Layer 5 of a small transformer language model trained on English Wikipedia (9 layers, counted from 0, width 64).
A neuron's activation on a vector x is SiLU(gate . x) times (in . x), where the dot is the dot product.
The model reads these tokens: "wom" "an " "| " "L" "ind" "a " "H" "amil" "ton " "| " " " "|" "\n" "| " "\"" "Gre" "ta" "\" " "| " " " "| " " " "| " " " "| " "Oli" "via " "M" "unn" ", " "Is" "a"

The vector x that enters this layer's MLP at each token. A number n stands for (n - 500) times 0.0032.
0 "wom": 421 359 363 445 508 676 603 436 555 339 693 471 412 607 534 732 359 475 480 471 488 581 449 523 463 538 586 504 471 417 473 566 576 620 525 470 636 495 514 491 617 402 660 420 532 690 544 317 306 505 545 532 354 544 275 465 276 349 661 406 556 469 555 378
1 "an ": 485 435 459 418 400 517 501 566 459 423 497 512 471 454 570 621 376 463 482 486 477 581 388 501 628 573 596 430 518 597 523 520 491 570 601 556 458 564 517 530 509 535 517 463 510 576 459 512 512 529 437 445 515 579 344 537 213 508 529 530 722 510 452 523
2 "| ": 473 438 378 510 423 406 534 491 502 508 355 501 369 504 557 592 425 522 475 438 506 505 449 452 489 500 531 455 454 440 528 790 315 610 519 364 443 612 468 543 565 506 571 391 488 658 425 443 442 531 543 521 445 512 431 444 237 528 490 519 665 422 559 410
3 "L": 544 381 388 258 389 492 521 756 727 742 530 537 431 588 458 550 467 624 434 413 461 651 544 352 199 512 418 635 498 483 580 587 456 753 615 458 621 460 512 527 366 574 721 236 417 580 459 581 528 491 639 489 219 456 328 458 384 187 572 417 668 610 491 416
4 "ind": 557 597 317 453 424 644 601 576 495 590 375 547 579 455 534 669 584 516 594 523 483 529 461 557 566 372 538 452 271 500 473 534 407 598 760 539 769 363 509 529 669 298 536 323 340 564 452 606 570 572 512 347 510 510 398 604 432 21 672 250 652 669 397 518
5 "a ": 505 480 524 524 444 503 482 483 442 495 399 561 534 492 586 507 475 478 488 519 457 588 364 547 590 548 556 446 469 691 434 534 466 490 511 558 549 498 491 509 515 743 523 463 432 561 382 488 490 504 510 483 501 430 358 501 212 510 564 402 563 475 410 519
6 "H": 527 425 298 322 368 373 497 754 578 759 599 606 489 515 421 504 365 628 406 499 532 541 418 292 309 477 546 594 365 440 455 430 525 616 576 514 557 531 476 595 400 440 582 17 503 729 463 546 603 558 515 704 455 509 345 585 440 70 593 378 550 619 399 476
7 "amil": 395 391 238 626 486 615 480 551 439 631 742 473 631 413 774 537 411 616 361 431 455 491 377 678 370 386 607 596 228 509 187 497 171 615 687 409 695 538 497 647 504 504 557 261 420 654 431 616 588 440 569 355 524 566 473 560 427 109 571 547 475 539 488 276
8 "ton ": 486 395 489 406 458 489 546 534 491 421 405 480 628 516 590 445 437 545 470 450 439 603 425 483 594 535 518 399 452 726 452 546 458 552 507 642 517 466 491 497 494 638 534 460 423 552 456 493 501 523 572 480 442 453 360 581 216 500 515 445 535 411 393 516
9 "| ": 510 416 426 519 449 402 521 481 488 565 295 506 452 530 608 509 411 487 488 456 531 486 485 434 489 521 569 445 448 451 462 797 345 576 461 404 410 577 459 519 521 563 527 384 528 659 457 436 454 494 597 531 457 465 460 491 231 563 518 492 551 433 515 442
10 " ": 526 356 493 457 301 528 575 601 543 535 507 654 456 543 670 471 499 546 456 444 384 548 410 293 505 538 532 415 456 591 481 550 408 359 478 355 639 456 377 554 431 615 459 300 509 491 417 420 499 389 721 579 401 459 347 491 252 552 543 374 519 652 353 395
11 "|": 333 419 256 456 549 428 659 519 473 439 501 549 769 617 583 560 288 394 356 465 326 403 404 493 516 466 498 629 512 526 300 472 393 666 687 514 596 728 302 449 461 523 674 384 594 673 253 487 408 557 888 637 433 372 532 318 467 164 255 539 671 363 281 413
12 "\n": 406 425 465 371 609 528 614 437 553 289 613 562 479 558 446 476 466 432 479 557 474 621 301 542 369 526 467 518 461 508 499 647 595 464 477 632 585 410 592 483 586 430 551 560 651 705 498 437 435 429 500 657 431 384 296 537 260 481 758 541 500 330 472 362
13 "| ": 494 476 357 474 484 413 543 505 590 472 370 617 429 488 520 631 466 523 498 468 523 642 287 456 372 501 509 481 482 527 585 808 338 611 534 430 409 463 476 550 551 418 531 555 590 726 476 433 537 477 459 422 451 477 474 518 249 500 496 568 652 573 573 445
14 "\"": 426 376 349 486 502 472 433 514 692 360 499 579 456 219 491 464 489 292 582 496 481 404 355 578 365 641 505 462 226 447 536 557 228 585 608 578 668 456 614 763 341 482 460 478 617 621 521 467 420 585 565 478 599 505 443 376 279 465 487 424 567 778 551 396
15 "Gre": 435 628 477 327 498 680 757 490 501 869 670 476 478 412 552 506 395 575 424 330 448 742 504 478 453 586 510 566 216 464 545 584 367 520 689 231 523 445 623 640 348 483 579 232 611 526 461 487 479 508 607 353 171 330 293 396 468 162 664 399 675 682 521 360
16 "ta": 358 514 328 547 752 517 650 679 389 713 612 553 392 593 529 327 527 509 426 555 695 558 326 586 458 680 585 620 464 551 558 442 613 547 660 569 571 504 446 637 610 489 575 564 463 543 240 535 652 439 631 489 182 559 367 445 406 139 643 597 716 456 381 227
17 "\" ": 452 367 649 468 531 548 596 543 544 479 540 529 634 526 519 501 442 475 505 555 424 597 344 436 552 608 576 408 411 689 502 571 204 444 531 467 509 438 585 410 587 501 527 560 553 773 353 392 439 401 552 485 502 466 380 506 242 499 549 503 611 501 511 473
18 "| ": 460 429 404 523 462 421 595 534 582 651 337 555 462 497 460 540 444 546 518 482 524 513 388 552 469 538 552 441 446 484 476 833 271 545 504 345 434 603 471 498 548 415 564 492 598 741 433 445 476 472 511 503 376 516 438 523 255 545 524 518 629 604 649 460
19 " ": 497 346 422 416 351 609 596 681 681 579 530 668 541 500 560 475 461 601 477 485 408 574 301 305 495 592 491 349 422 645 472 592 313 343 470 340 658 389 439 582 402 494 488 375 533 555 411 401 469 328 629 549 425 469 344 472 279 542 610 425 544 784 442 372
20 "| ": 477 496 476 516 472 357 600 541 520 721 299 464 488 469 512 600 444 515 536 503 563 507 494 567 461 496 524 465 481 514 497 816 287 550 470 399 444 503 480 452 506 438 553 411 566 631 359 426 450 496 548 470 387 438 480 470 241 522 531 525 615 613 560 481
21 " ": 488 364 484 454 366 617 614 681 606 512 522 651 575 559 611 519 483 571 543 462 401 597 453 304 517 563 497 412 431 631 504 594 333 350 394 385 686 398 449 522 443 570 488 346 487 446 391 428 477 298 658 545 482 441 390 458 267 578 651 387 561 695 396 373
22 "| ": 471 494 543 534 487 402 643 533 492 693 247 433 508 542 552 603 445 583 611 500 588 529 540 578 378 470 555 458 482 526 456 759 292 594 459 459 459 493 465 454 539 455 592 331 580 520 389 394 506 462 547 494 401 462 538 399 244 518 559 519 646 604 571 434
23 " ": 468 380 516 465 399 616 623 653 552 503 509 670 594 609 629 529 480 537 577 463 391 625 521 319 512 539 511 430 419 625 518 595 348 373 372 415 680 404 470 483 471 633 503 280 485 431 394 427 494 288 668 588 493 429 422 464 269 593 667 383 553 639 383 365
24 "| ": 445 494 556 535 494 414 637 521 462 652 236 434 515 589 584 600 440 595 634 486 589 546 549 544 342 464 569 478 468 547 462 728 306 634 461 496 480 477 470 473 560 475 608 275 573 488 420 389 533 441 566 511 425 473 565 372 247 513 576 511 636 560 572 400
25 "Oli": 434 457 377 575 542 525 602 437 455 932 786 542 585 545 651 652 338 561 376 333 473 530 498 383 360 471 542 829 491 595 506 504 298 574 712 534 718 294 548 469 374 451 665 147 520 637 391 554 569 349 729 468 272 447 345 487 423 242 677 501 531 587 627 325
26 "via ": 470 502 545 516 366 472 509 562 482 472 468 486 653 497 552 439 499 526 499 440 434 607 303 606 566 477 533 416 460 657 487 521 407 641 529 678 531 494 519 546 532 647 663 538 430 517 363 438 532 492 531 495 509 476 291 496 233 493 646 417 570 377 384 517
27 "M": 585 500 333 273 431 409 516 790 669 762 513 388 430 574 657 455 342 663 293 507 442 551 332 398 194 624 477 559 399 450 436 523 471 751 586 594 569 553 472 433 490 385 657 288 496 631 452 574 615 611 461 641 440 472 332 575 433 110 624 405 504 701 448 500
28 "unn": 418 341 432 334 537 495 585 569 660 793 643 581 569 427 602 515 426 518 407 523 584 415 391 412 527 361 815 286 218 471 281 428 372 651 604 353 691 554 689 764 614 411 646 222 421 692 514 549 616 701 590 377 403 401 407 479 461 168 644 393 701 579 437 459
29 ", ": 558 523 538 434 484 429 535 532 540 501 200 468 593 393 437 379 414 658 596 413 407 487 479 459 496 701 523 496 440 458 365 583 343 542 493 460 472 418 444 540 516 469 523 399 526 617 492 379 411 510 621 419 493 502 356 421 240 427 649 389 508 559 390 593
30 "Is": 497 504 339 432 458 572 574 621 488 965 638 358 596 414 654 598 580 753 524 259 471 557 407 558 458 598 649 583 197 515 560 640 443 561 826 601 571 411 367 564 516 349 501 136 577 568 294 561 465 282 483 541 513 411 277 629 465 249 597 441 692 688 516 484
31 "a": 515 505 172 447 601 604 465 489 316 741 836 589 399 570 399 455 391 461 432 471 733 471 435 452 488 606 556 615 540 224 486 522 380 580 655 591 688 481 501 353 602 498 568 401 554 593 181 767 680 438 420 525 453 481 407 485 407 295 656 585 982 628 408 517

Each question shows the input weights of one neuron of the MLP. A number n stands for (n - 500) times 0.0047.

n102 gate: 767 402 540 511 453 489 456 514 597 419 428 587 528 460 516 494 412 506 569 513 446 480 501 623 565 599 530 432 763 568 572 466 640 541 481 395 402 517 361 522 341 497 680 316 217 372 377 462 637 593 584 531 566 549 549 565 496 683 417 447 565 384 450 462
n102 in: 461 532 320 515 365 600 444 499 743 372 468 600 513 391 392 245 463 554 415 341 611 465 496 623 351 398 520 520 472 371 650 453 592 620 529 495 483 525 390 398 401 670 504 605 544 739 469 617 359 423 718 553 527 522 582 536 591 343 656 424 663 491 747 491
It fires most on token 3 "L"

n65 gate: 532 514 576 567 408 428 423 491 443 558 521 416 402 275 536 511 527 536 537 497 516 406 602 356 555 586 578 590 473 389 411 559 599 466 681 353 677 412 425 458 507 346 457 389 407 597 637 518 503 427 496 605 508 483 362 503 416 976 363 565 513 495 667 718
n65 in: 426 559 496 457 468 499 473 475 489 547 604 591 511 521 457 417 514 639 495 394 497 527 416 572 506 406 548 622 482 400 565 687 470 479 475 398 530 550 497 507 493 515 454 559 591 517 482 442 585 473 757 242 553 393 656 397 778 568 647 390 417 568 699 350
On which token does it fire most, and how strongly? 8 "ton ", at about 0.64

n109 gate: 596 546 566 427 579 481 461 491 472 500 454 652 412 413 570 375 418 377 424 626 535 499 482 527 651 560 510 286 597 454 480 374 551 564 541 524 359 516 487 534 442 548 444 458 503 410 495 446 422 468 445 528 750 453 505 511 348 481 527 523 703 490 597 686
n109 in: 520 600 436 476 537 396 417 489 492 632 366 429 656 454 344 531 435 529 587 555 608 628 641 621 615 364 502 450 393 488 628 531 475 857 486 548 496 545 461 546 603 409 573 538 321 472 283 268 358 517 595 650 470 345 542 627 365 648 372 422 499 390 509 443
Its three highest activations, in order, are on tokens 26 "via ", 5 "a ", 8 "ton "

n1 gate: 671 393 497 404 583 652 382 518 252 441 545 538 443 635 440 408 434 365 516 577 453 466 571 576 474 426 501 519 511 436 507 653 426 586 320 301 398 445 611 406 567 628 461 562 438 461 594 559 405 508 467 331 502 643 413 623 461 498 295 587 410 605 385 451
n1 in: 274 416 573 707 547 578 541 403 537 514 365 495 370 488 463 693 397 534 526 470 732 441 383 383 503 472 488 577 433 433 443 256 677 644 389 675 439 483 358 485 516 533 759 385 431 515 417 521 534 507 727 469 514 528 599 677 529 407 607 643 471 551 675 643
It fires most on token 19 " "

n97 gate: 497 501 253 398 379 435 620 539 513 390 261 456 482 524 372 557 642 511 478 295 473 620 506 634 502 384 376 448 496 716 527 531 455 408 467 513 480 523 441 398 546 655 485 597 227 317 472 353 354 592 412 562 718 592 488 391 485 328 490 466 413 347 603 478
n97 in: 495 488 421 476 787 492 307 447 326 609 388 789 488 430 506 480 438 442 468 521 629 566 538 599 434 379 626 503 450 454 471 396 626 490 641 579 547 545 521 427 469 524 552 465 406 308 508 503 412 495 373 458 509 541 490 467 239 724 594 655 620 587 606 440
On which token does it fire most, and how strongly? 5 "a ", at about 1.2

n17 gate: 370 596 641 606 340 567 478 485 478 404 343 576 618 299 231 243 613 739 608 574 586 524 534 606 573 674 359 569 506 523 690 612 433 411 666 391 642 649 532 448 579 610 482 624 503 490 657 395 647 452 535 463 373 537 461 547 435 494 452 441 359 405 542 370
n17 in: 236 566 444 537 470 426 518 365 486 610 562 634 394 641 588 434 406 368 487 444 462 618 312 458 614 378 437 575 481 372 361 477 447 319 467 576 545 542 651 419 518 493 525 543 568 484 544 594 400 660 302 455 620 861 473 581 589 503 506 492 421 366 460 441
On which token does it fire most, and how strongly? 3 "L", at about 0.84

n74 gate: 647 427 567 393 462 459 461 244 472 626 447 655 394 398 496 489 480 387 578 472 435 422 314 324 558 661 631 511 510 393 674 527 444 433 437 534 610 565 385 636 471 355 620 469 469 510 605 488 439 454 460 469 471 597 607 528 464 731 339 543 452 464 490 531
n74 in: 616 427 540 287 518 340 533 365 504 424 546 738 525 462 363 511 412 594 593 387 505 499 626 569 512 489 287 681 561 346 482 503 386 452 551 737 375 333 466 498 463 452 605 474 426 450 525 423 519 524 379 508 281 573 391 410 521 595 529 491 445 491 360 627
It fires most on token 28 "unn"

n79 gate: 431 488 424 518 479 568 618 418 638 458 386 532 402 539 413 413 610 496 595 435 516 578 573 623 607 573 449 392 421 424 502 390 522 436 616 429 377 382 501 566 339 330 405 703 388 342 467 622 400 536 437 504 497 518 540 425 488 534 633 446 684 517 629 473
n79 in: 463 419 553 514 566 538 430 237 696 399 480 577 570 535 490 373 268 497 291 436 556 624 593 470 641 519 448 507 474 514 653 444 542 633 403 398 439 444 630 492 453 385 455 607 322 453 482 607 422 477 419 357 521 673 546 377 518 340 661 429 617 616 555 336
It fires most on token 15 "Gre"

n80 gate: 477 465 412 588 479 482 510 396 509 269 454 585 421 624 451 590 394 402 409 520 658 375 579 304 434 415 336 516 559 596 486 433 644 492 323 392 519 480 416 496 603 567 528 440 405 607 345 546 605 684 462 637 539 579 430 422 621 196 477 495 373 520 643 487
n80 in: 601 449 533 500 403 358 454 519 601 425 553 498 519 293 475 558 601 501 504 416 536 347 543 483 505 475 498 602 339 638 494 604 416 465 491 444 473 505 439 479 584 505 541 476 511 663 447 467 403 497 564 742 440 540 607 422 391 397 498 424 522 538 546 654
On which token does it fire most, and how strongly? 6 "H", at about 5

n39 gate: 544 472 542 500 601 534 521 527 317 521 462 457 473 782 468 675 576 526 416 554 607 520 517 438 613 521 431 444 554 567 330 478 461 342 495 323 605 578 363 592 339 603 304 619 631 453 577 565 556 409 617 389 505 524 444 533 461 470 618 562 441 571 539 545
n39 in: 549 447 509 443 606 340 546 449 540 393 596 510 359 386 616 472 295 457 585 630 611 507 412 512 395 528 537 515 428 617 649 472 467 423 371 441 529 506 462 510 368 521 527 542 583 461 571 605 387 396 630 365 618 703 386 317 579 377 496 530 625 568 487 391
On which two tokens does it fire most, strongest first? 19 " ", 21 " "

n81 gate: 584 579 655 698 432 732 294 533 524 431 488 521 443 528 513 455 447 468 502 580 434 376 423 512 587 531 516 333 697 539 415 369 709 428 303 647 321 669 348 402 355 517 586 590 366 571 404 352 415 341 429 427 747 504 210 531 345 519 535 639 449 411 495 629
n81 in: 459 540 544 621 470 696 548 522 396 590 407 395 657 656 368 526 536 538 622 506 313 572 494 546 582 446 488 325 564 584 534 330 734 499 464 503 371 533 479 301 629 706 602 670 258 488 436 453 574 346 308 404 544 515 386 571 454 311 504 558 556 326 354 552
On which two tokens does it fire most, strongest first? 26 "via ", 5 "a "

n101 gate: 482 429 600 464 487 610 473 363 362 353 401 341 592 407 502 470 559 451 387 509 568 412 573 635 419 465 479 550 505 447 358 457 607 657 529 496 335 631 563 573 443 542 321 510 534 517 610 584 511 596 350 476 515 568 371 504 252 614 464 465 455 392 541 543
n101 in: 512 321 619 372 571 376 534 530 561 441 418 473 565 408 453 466 489 435 523 724 577 583 477 422 336 354 553 630 506 511 336 254 648 609 455 364 668 687 550 438 473 516 446 511 495 530 481 395 342 513 457 262 408 623 378 487 531 651 464 516 467 596 390 750
On which token does it fire most, and how strongly? 30 "Is", at about 0.57

n59 gate: 456 558 640 413 561 432 472 514 443 438 329 435 522 353 434 498 581 436 589 550 515 509 482 576 425 469 533 761 413 547 558 509 402 466 516 513 319 481 523 585 451 458 426 466 526 460 567 539 342 497 558 530 476 513 448 628 360 490 429 574 472 527 545 445
n59 in: 468 419 531 323 601 409 526 408 521 691 460 497 454 499 658 461 493 463 593 571 542 474 554 570 535 614 436 535 420 555 439 475 556 250 506 344 592 444 429 695 524 426 576 372 481 362 459 445 420 547 572 425 501 529 598 567 438 682 393 726 494 522 467 699
On which two tokens does it fire most, strongest first? 20 "| ", 22 "| "

n120 gate: 457 328 500 575 521 430 402 466 598 541 566 442 452 539 598 431 553 408 592 450 401 362 578 496 450 530 425 503 453 256 555 533 396 441 335 468 412 303 536 467 443 498 473 618 508 507 668 444 468 603 352 515 370 529 505 627 397 565 594 515 502 362 568 535
n120 in: 344 279 409 589 508 430 574 381 573 527 454 435 502 377 627 370 553 425 582 449 417 500 609 462 508 581 490 475 475 500 507 700 472 418 423 489 402 409 574 471 422 566 521 705 685 424 722 452 593 622 450 468 414 453 440 560 376 541 299 463 530 448 478 522
It fires most on token 14 "\""

n22 gate: 538 315 462 644 248 555 469 481 461 510 564 329 521 459 477 512 551 551 557 688 492 452 487 440 475 509 464 506 371 330 687 820 450 314 468 422 633 703 395 492 450 530 476 589 581 515 576 495 506 630 505 465 611 409 569 493 457 506 496 526 486 527 594 721
n22 in: 881 517 604 535 639 588 428 670 402 493 446 613 666 561 513 611 510 469 446 550 441 496 409 456 385 474 537 628 421 486 443 607 510 599 436 377 486 577 541 569 523 546 410 441 482 387 583 396 563 586 629 284 518 406 565 411 425 268 431 545 469 400 545 595
On which token does it fire most, and how strongly? 9 "| ", at about 0.8

n16 gate: 487 505 664 522 626 324 587 519 504 453 465 543 607 623 817 440 460 639 387 671 561 495 551 455 460 414 427 389 547 570 536 497 509 461 606 549 509 382 329 387 413 425 408 491 488 577 526 346 501 653 445 507 461 559 539 344 483 482 450 581 422 410 452 567
n16 in: 538 642 452 512 561 371 539 413 518 505 365 424 568 582 413 416 445 626 518 571 532 432 579 601 652 543 466 420 709 578 420 466 544 538 401 571 580 346 389 519 531 551 428 422 378 464 481 371 494 354 560 480 307 577 535 360 310 537 336 632 639 434 621 428
On which token does it fire most, and how strongly? 24 "| ", at about 1.9

n4 gate: 486 646 665 445 485 465 426 645 381 531 458 582 577 510 487 391 495 516 505 508 506 374 539 361 508 449 467 677 327 616 507 632 534 348 608 508 619 205 645 494 514 355 571 572 479 466 556 587 616 423 543 355 432 629 487 549 551 559 627 545 307 508 502 465
n4 in: 458 605 585 420 552 405 407 703 512 496 577 623 458 541 747 465 649 428 534 375 394 590 450 626 431 544 480 402 435 481 668 518 571 496 516 692 492 482 452 664 524 420 425 572 434 529 625 496 534 399 505 393 346 594 637 474 525 586 624 290 537 570 533 385
It fires most on token 4 "ind"

n94 gate: 431 701 438 497 471 458 476 352 487 282 270 498 514 521 536 581 355 430 474 567 457 563 652 560 488 475 481 601 496 536 564 502 385 545 535 454 601 397 514 464 601 650 371 489 488 329 636 565 472 554 374 481 482 467 578 451 290 480 432 484 607 524 473 502
n94 in: 496 362 413 417 392 478 590 501 538 694 429 326 476 617 486 446 661 588 446 321 458 625 554 419 462 378 515 367 450 412 396 536 484 487 367 605 439 355 371 469 452 372 538 411 290 405 515 451 443 599 630 448 350 603 553 443 683 624 471 521 497 549 540 449
On which token does it fire most, and how strongly? 24 "| ", at about 2.1

n69 gate: 437 601 645 400 630 460 479 410 462 481 450 423 268 631 457 426 418 417 460 566 321 467 610 518 540 512 432 634 607 556 665 562 672 456 588 539 620 570 565 575 455 465 676 390 505 620 473 495 316 509 447 508 625 540 325 410 747 561 379 537 291 449 565 577
n69 in: 605 555 428 511 368 596 518 535 688 400 463 517 465 518 509 336 320 483 358 600 553 570 457 454 467 384 726 685 600 441 352 541 543 563 383 469 344 537 649 649 304 225 516 531 520 520 477 470 462 639 623 597 493 461 471 523 422 583 390 509 655 612 637 462
On which token does it fire most, and how strongly? 30 "Is", at about 0.39

n95 gate: 584 391 372 475 461 291 293 396 382 416 487 534 665 443 591 626 385 362 475 383 457 422 617 387 679 547 444 557 320 641 440 544 485 562 577 553 392 532 528 250 696 545 343 672 530 539 435 500 493 489 413 419 595 753 662 417 446 495 301 425 491 570 470 583
n95 in: 470 485 714 565 588 749 548 527 433 538 441 773 507 599 561 508 545 419 377 444 455 550 278 557 423 400 549 615 402 490 401 557 512 421 641 381 618 401 483 644 510 435 546 527 471 746 474 565 504 518 592 538 760 336 604 440 599 542 542 440 364 396 478 389
On which two tokens does it fire most, strongest first? 11 "|", 17 "\" "

n40 gate: 396 524 592 417 468 480 439 499 595 494 405 521 421 518 526 388 513 443 482 425 333 590 413 303 566 524 621 649 423 536 686 393 492 450 488 464 439 553 417 435 594 359 598 711 427 488 529 661 425 474 249 455 526 486 544 369 471 412 439 359 509 379 571 488
n40 in: 586 612 371 400 407 692 457 464 415 465 477 533 570 492 382 540 419 559 498 492 624 444 519 530 498 563 530 543 574 737 434 539 365 622 515 410 487 484 610 516 455 668 604 352 507 489 386 481 483 609 555 573 314 468 295 419 593 420 554 643 280 515 277 636
It fires most on token 27 "M"

n5 gate: 521 455 546 453 505 451 529 651 497 622 416 534 436 505 441 488 636 440 532 735 567 608 564 513 432 535 421 464 676 494 488 412 523 431 425 454 399 443 389 435 535 346 567 758 602 700 681 307 495 592 368 323 348 547 473 503 496 605 423 596 490 667 619 650
n5 in: 598 556 525 471 523 459 362 701 446 457 442 473 512 453 612 402 413 545 532 318 359 508 492 584 528 537 500 537 256 545 532 493 419 399 260 404 715 575 667 710 376 333 475 328 502 537 267 480 468 537 503 389 628 608 369 556 594 496 374 583 530 464 544 397
It fires most on token 18 "| "

n78 gate: 493 533 658 470 546 548 463 465 463 323 506 489 389 484 437 372 475 408 452 582 278 539 373 495 567 228 448 299 470 602 554 471 452 466 363 649 447 565 620 533 390 593 650 431 541 434 318 550 512 558 396 539 629 616 389 547 553 489 498 360 534 539 399 602
n78 in: 549 478 605 525 590 466 531 627 581 653 478 642 634 484 467 378 604 569 551 462 526 577 516 449 391 471 513 550 582 624 376 102 470 650 611 574 653 500 469 454 561 632 445 483 396 515 549 533 474 549 363 596 690 339 508 642 260 521 522 497 436 465 658 412
On which two tokens does it fire most, strongest first? 26 "via ", 5 "a "

n25 gate: 527 561 549 534 370 454 347 731 336 461 590 441 532 506 562 668 517 494 345 413 346 432 571 454 377 453 337 476 531 628 591 449 548 427 464 400 423 590 454 305 522 452 420 497 136 458 443 464 638 354 555 433 511 418 498 358 361 447 483 585 434 376 504 540
n25 in: 492 418 571 574 461 371 687 423 521 291 456 644 477 429 615 460 441 640 564 351 420 564 693 532 493 684 406 512 415 428 503 417 522 410 453 340 616 434 575 366 574 426 697 490 469 502 537 582 624 474 551 621 425 471 584 621 280 449 541 493 461 517 524 647
It fires most on token 23 " "

n28 gate: 513 449 552 743 608 708 461 557 444 407 472 471 268 349 530 572 455 586 653 676 635 476 488 560 573 642 458 396 480 506 483 625 779 479 562 544 402 473 670 551 323 491 472 575 426 480 405 521 529 504 461 404 559 444 382 598 374 637 657 599 584 428 415 668
n28 in: 458 198 585 638 637 434 506 365 473 564 532 440 563 468 398 478 409 526 513 619 751 352 489 523 535 425 364 460 298 717 523 578 478 534 549 564 684 410 534 553 569 639 364 368 796 529 648 558 371 469 482 591 617 528 695 652 426 328 506 463 589 609 434 549
It fires most on token 12 "\n"

n86 gate: 455 480 355 543 509 529 284 568 594 544 365 380 520 467 390 667 491 508 523 505 638 600 371 554 524 569 536 582 597 589 550 363 512 586 393 558 392 621 425 543 543 529 646 607 448 520 518 445 454 459 666 481 492 468 605 409 416 402 579 584 546 492 526 564
n86 in: 559 688 562 506 702 582 652 571 433 481 524 579 591 354 587 648 391 598 456 395 454 463 306 503 561 459 554 516 410 450 571 474 564 426 540 486 471 402 446 489 515 408 565 545 570 433 682 535 430 532 353 525 408 556 515 403 504 568 590 482 448 602 358 442
On which two tokens does it fire most, strongest first? 16 "ta", 0 "wom"

n76 gate: 563 522 481 462 395 496 478 469 299 427 498 446 402 533 210 345 395 427 328 535 451 504 365 571 369 475 635 323 530 310 478 376 516 523 500 352 544 597 412 549 561 479 550 463 506 426 626 360 454 497 511 477 509 421 677 490 403 471 442 290 514 454 664 390
n76 in: 574 448 529 357 488 694 337 470 491 511 567 440 657 545 315 570 584 557 473 405 396 398 566 545 423 427 587 514 696 556 530 461 611 536 544 470 378 450 486 437 446 517 529 472 442 590 501 429 543 559 496 394 456 359 474 372 551 454 658 607 477 400 574 318
It fires most on token 0 "wom"

n3 gate: 585 491 336 480 471 696 564 672 642 430 602 465 473 419 482 475 367 335 572 641 421 385 599 470 415 600 483 509 438 589 467 461 547 618 501 399 466 548 422 466 654 497 479 536 498 493 551 552 350 606 396 651 454 532 620 400 437 752 516 506 561 664 514 375
n3 in: 488 556 454 359 502 566 550 440 526 489 603 546 533 578 526 536 416 532 502 470 509 464 635 473 375 496 256 465 462 577 447 491 467 443 482 343 590 492 529 572 516 689 533 475 439 648 609 442 510 501 589 597 522 496 663 395 587 416 505 506 502 443 667 449
It fires most on token 0 "wom"

n48 gate: 557 640 722 638 531 451 394 569 410 306 646 486 687 461 677 658 533 604 438 452 375 435 487 485 546 345 606 470 520 502 587 689 621 419 479 358 443 375 503 514 358 403 230 544 517 527 440 595 652 645 592 422 515 659 659 538 464 311 420 516 564 468 495 517
n48 in: 578 701 465 505 331 473 515 355 399 557 494 539 623 440 616 564 564 632 363 559 340 755 448 470 436 478 523 546 539 570 452 548 535 445 477 469 571 657 461 519 342 605 312 400 707 627 469 637 543 704 527 444 589 571 476 483 616 663 529 521 426 466 515 626
On which token does it fire most, and how strongly? 16 "ta", at about 0.92

n49 gate: 424 725 581 535 454 499 500 508 683 448 514 538 590 561 472 345 306 604 478 435 589 554 420 616 611 709 503 495 482 486 501 588 499 377 505 402 300 637 413 479 497 569 506 538 468 558 656 499 417 457 447 651 568 590 567 404 395 398 560 582 731 401 455 623
n49 in: 619 417 402 522 589 330 339 545 640 440 583 500 487 541 549 579 490 505 584 612 421 528 410 268 583 509 636 384 559 661 654 512 441 507 422 504 423 466 509 679 404 585 403 520 536 534 342 560 467 459 551 508 341 533 580 556 520 437 409 527 434 602 440 667
On which token does it fire most, and how strongly? 17 "\" ", at about 1.1

n88 gate: 565 535 545 623 464 443 623 683 702 381 436 696 602 410 569 393 521 548 475 476 414 465 581 545 514 601 367 518 386 585 677 389 508 522 512 559 487 393 539 495 487 453 328 626 479 388 565 589 601 642 414 489 645 465 392 444 272 474 527 537 525 362 468 557
n88 in: 484 419 343 626 543 592 611 486 677 384 641 707 432 591 447 443 637 423 420 598 469 555 508 518 493 765 458 551 509 376 583 630 624 254 429 508 638 453 656 335 532 530 592 536 465 522 549 637 569 475 440 466 527 480 359 498 387 441 384 426 584 321 493 615
It fires most on token 12 "\n"

n113 gate: 409 497 531 489 509 458 578 497 478 276 510 436 498 598 446 335 437 520 654 553 472 588 646 610 593 695 466 364 484 745 376 507 421 427 485 519 456 585 553 565 673 804 487 517 342 419 637 455 432 528 350 675 545 499 450 480 487 483 351 429 421 496 437 519
n113 in: 479 597 386 418 515 504 434 457 586 423 577 571 667 512 552 420 369 586 544 459 756 499 505 394 584 532 710 565 540 538 557 614 660 707 559 502 462 546 751 246 480 728 403 494 242 458 521 520 628 662 537 577 404 417 346 554 774 333 474 424 603 686 489 516
On which token does it fire most, and how strongly? 8 "ton ", at about 1.2

n55 gate: 461 463 455 465 451 542 470 547 412 501 372 465 379 617 554 398 526 490 402 321 565 656 639 568 526 483 344 310 652 528 544 444 595 393 459 367 493 521 452 624 538 460 626 570 559 456 455 393 469 375 416 513 496 447 463 282 456 401 471 628 399 377 635 591
n55 in: 374 439 560 598 536 405 436 490 357 514 515 575 394 594 411 506 557 601 486 492 615 444 463 528 436 381 482 466 523 541 350 386 513 351 332 480 431 285 443 670 627 358 473 470 415 478 377 282 527 352 576 491 664 376 454 394 325 386 563 539 480 446 534 496
On which two tokens does it fire most, strongest first? 16 "ta", 27 "M"

n42 gate: 616 579 507 712 514 468 629 519 411 481 561 534 416 312 329 507 361 423 755 449 584 434 663 468 595 575 378 426 597 440 516 491 618 506 575 525 393 378 497 464 721 480 449 631 404 596 473 484 573 403 508 631 567 580 525 517 327 351 546 589 486 471 531 576
n42 in: 379 550 432 572 491 618 502 594 579 555 550 501 575 442 596 428 670 569 548 595 546 441 289 539 380 379 565 522 558 325 507 513 444 622 484 373 716 455 455 469 409 637 478 380 463 615 667 639 563 519 311 520 477 448 370 507 447 666 436 616 350 474 469 589
On which two tokens does it fire most, strongest first? 31 "a", 11 "|"

n37 gate: 291 618 502 390 519 532 456 302 360 609 497 619 515 679 393 575 610 623 570 580 639 520 527 428 594 460 407 543 344 446 379 564 668 436 578 358 452 429 497 623 447 487 402 413 612 602 512 444 434 408 495 476 848 632 531 533 555 617 589 474 516 499 642 537
n37 in: 504 518 653 506 408 321 412 558 547 408 540 406 370 503 443 470 428 446 507 441 525 468 543 542 603 496 484 543 473 548 735 525 554 552 465 459 502 342 402 667 464 450 537 378 375 629 337 443 566 454 618 539 332 504 725 511 463 555 384 452 558 507 492 358
On which token does it fire most, and how strongly? 7 "amil", at about 0.33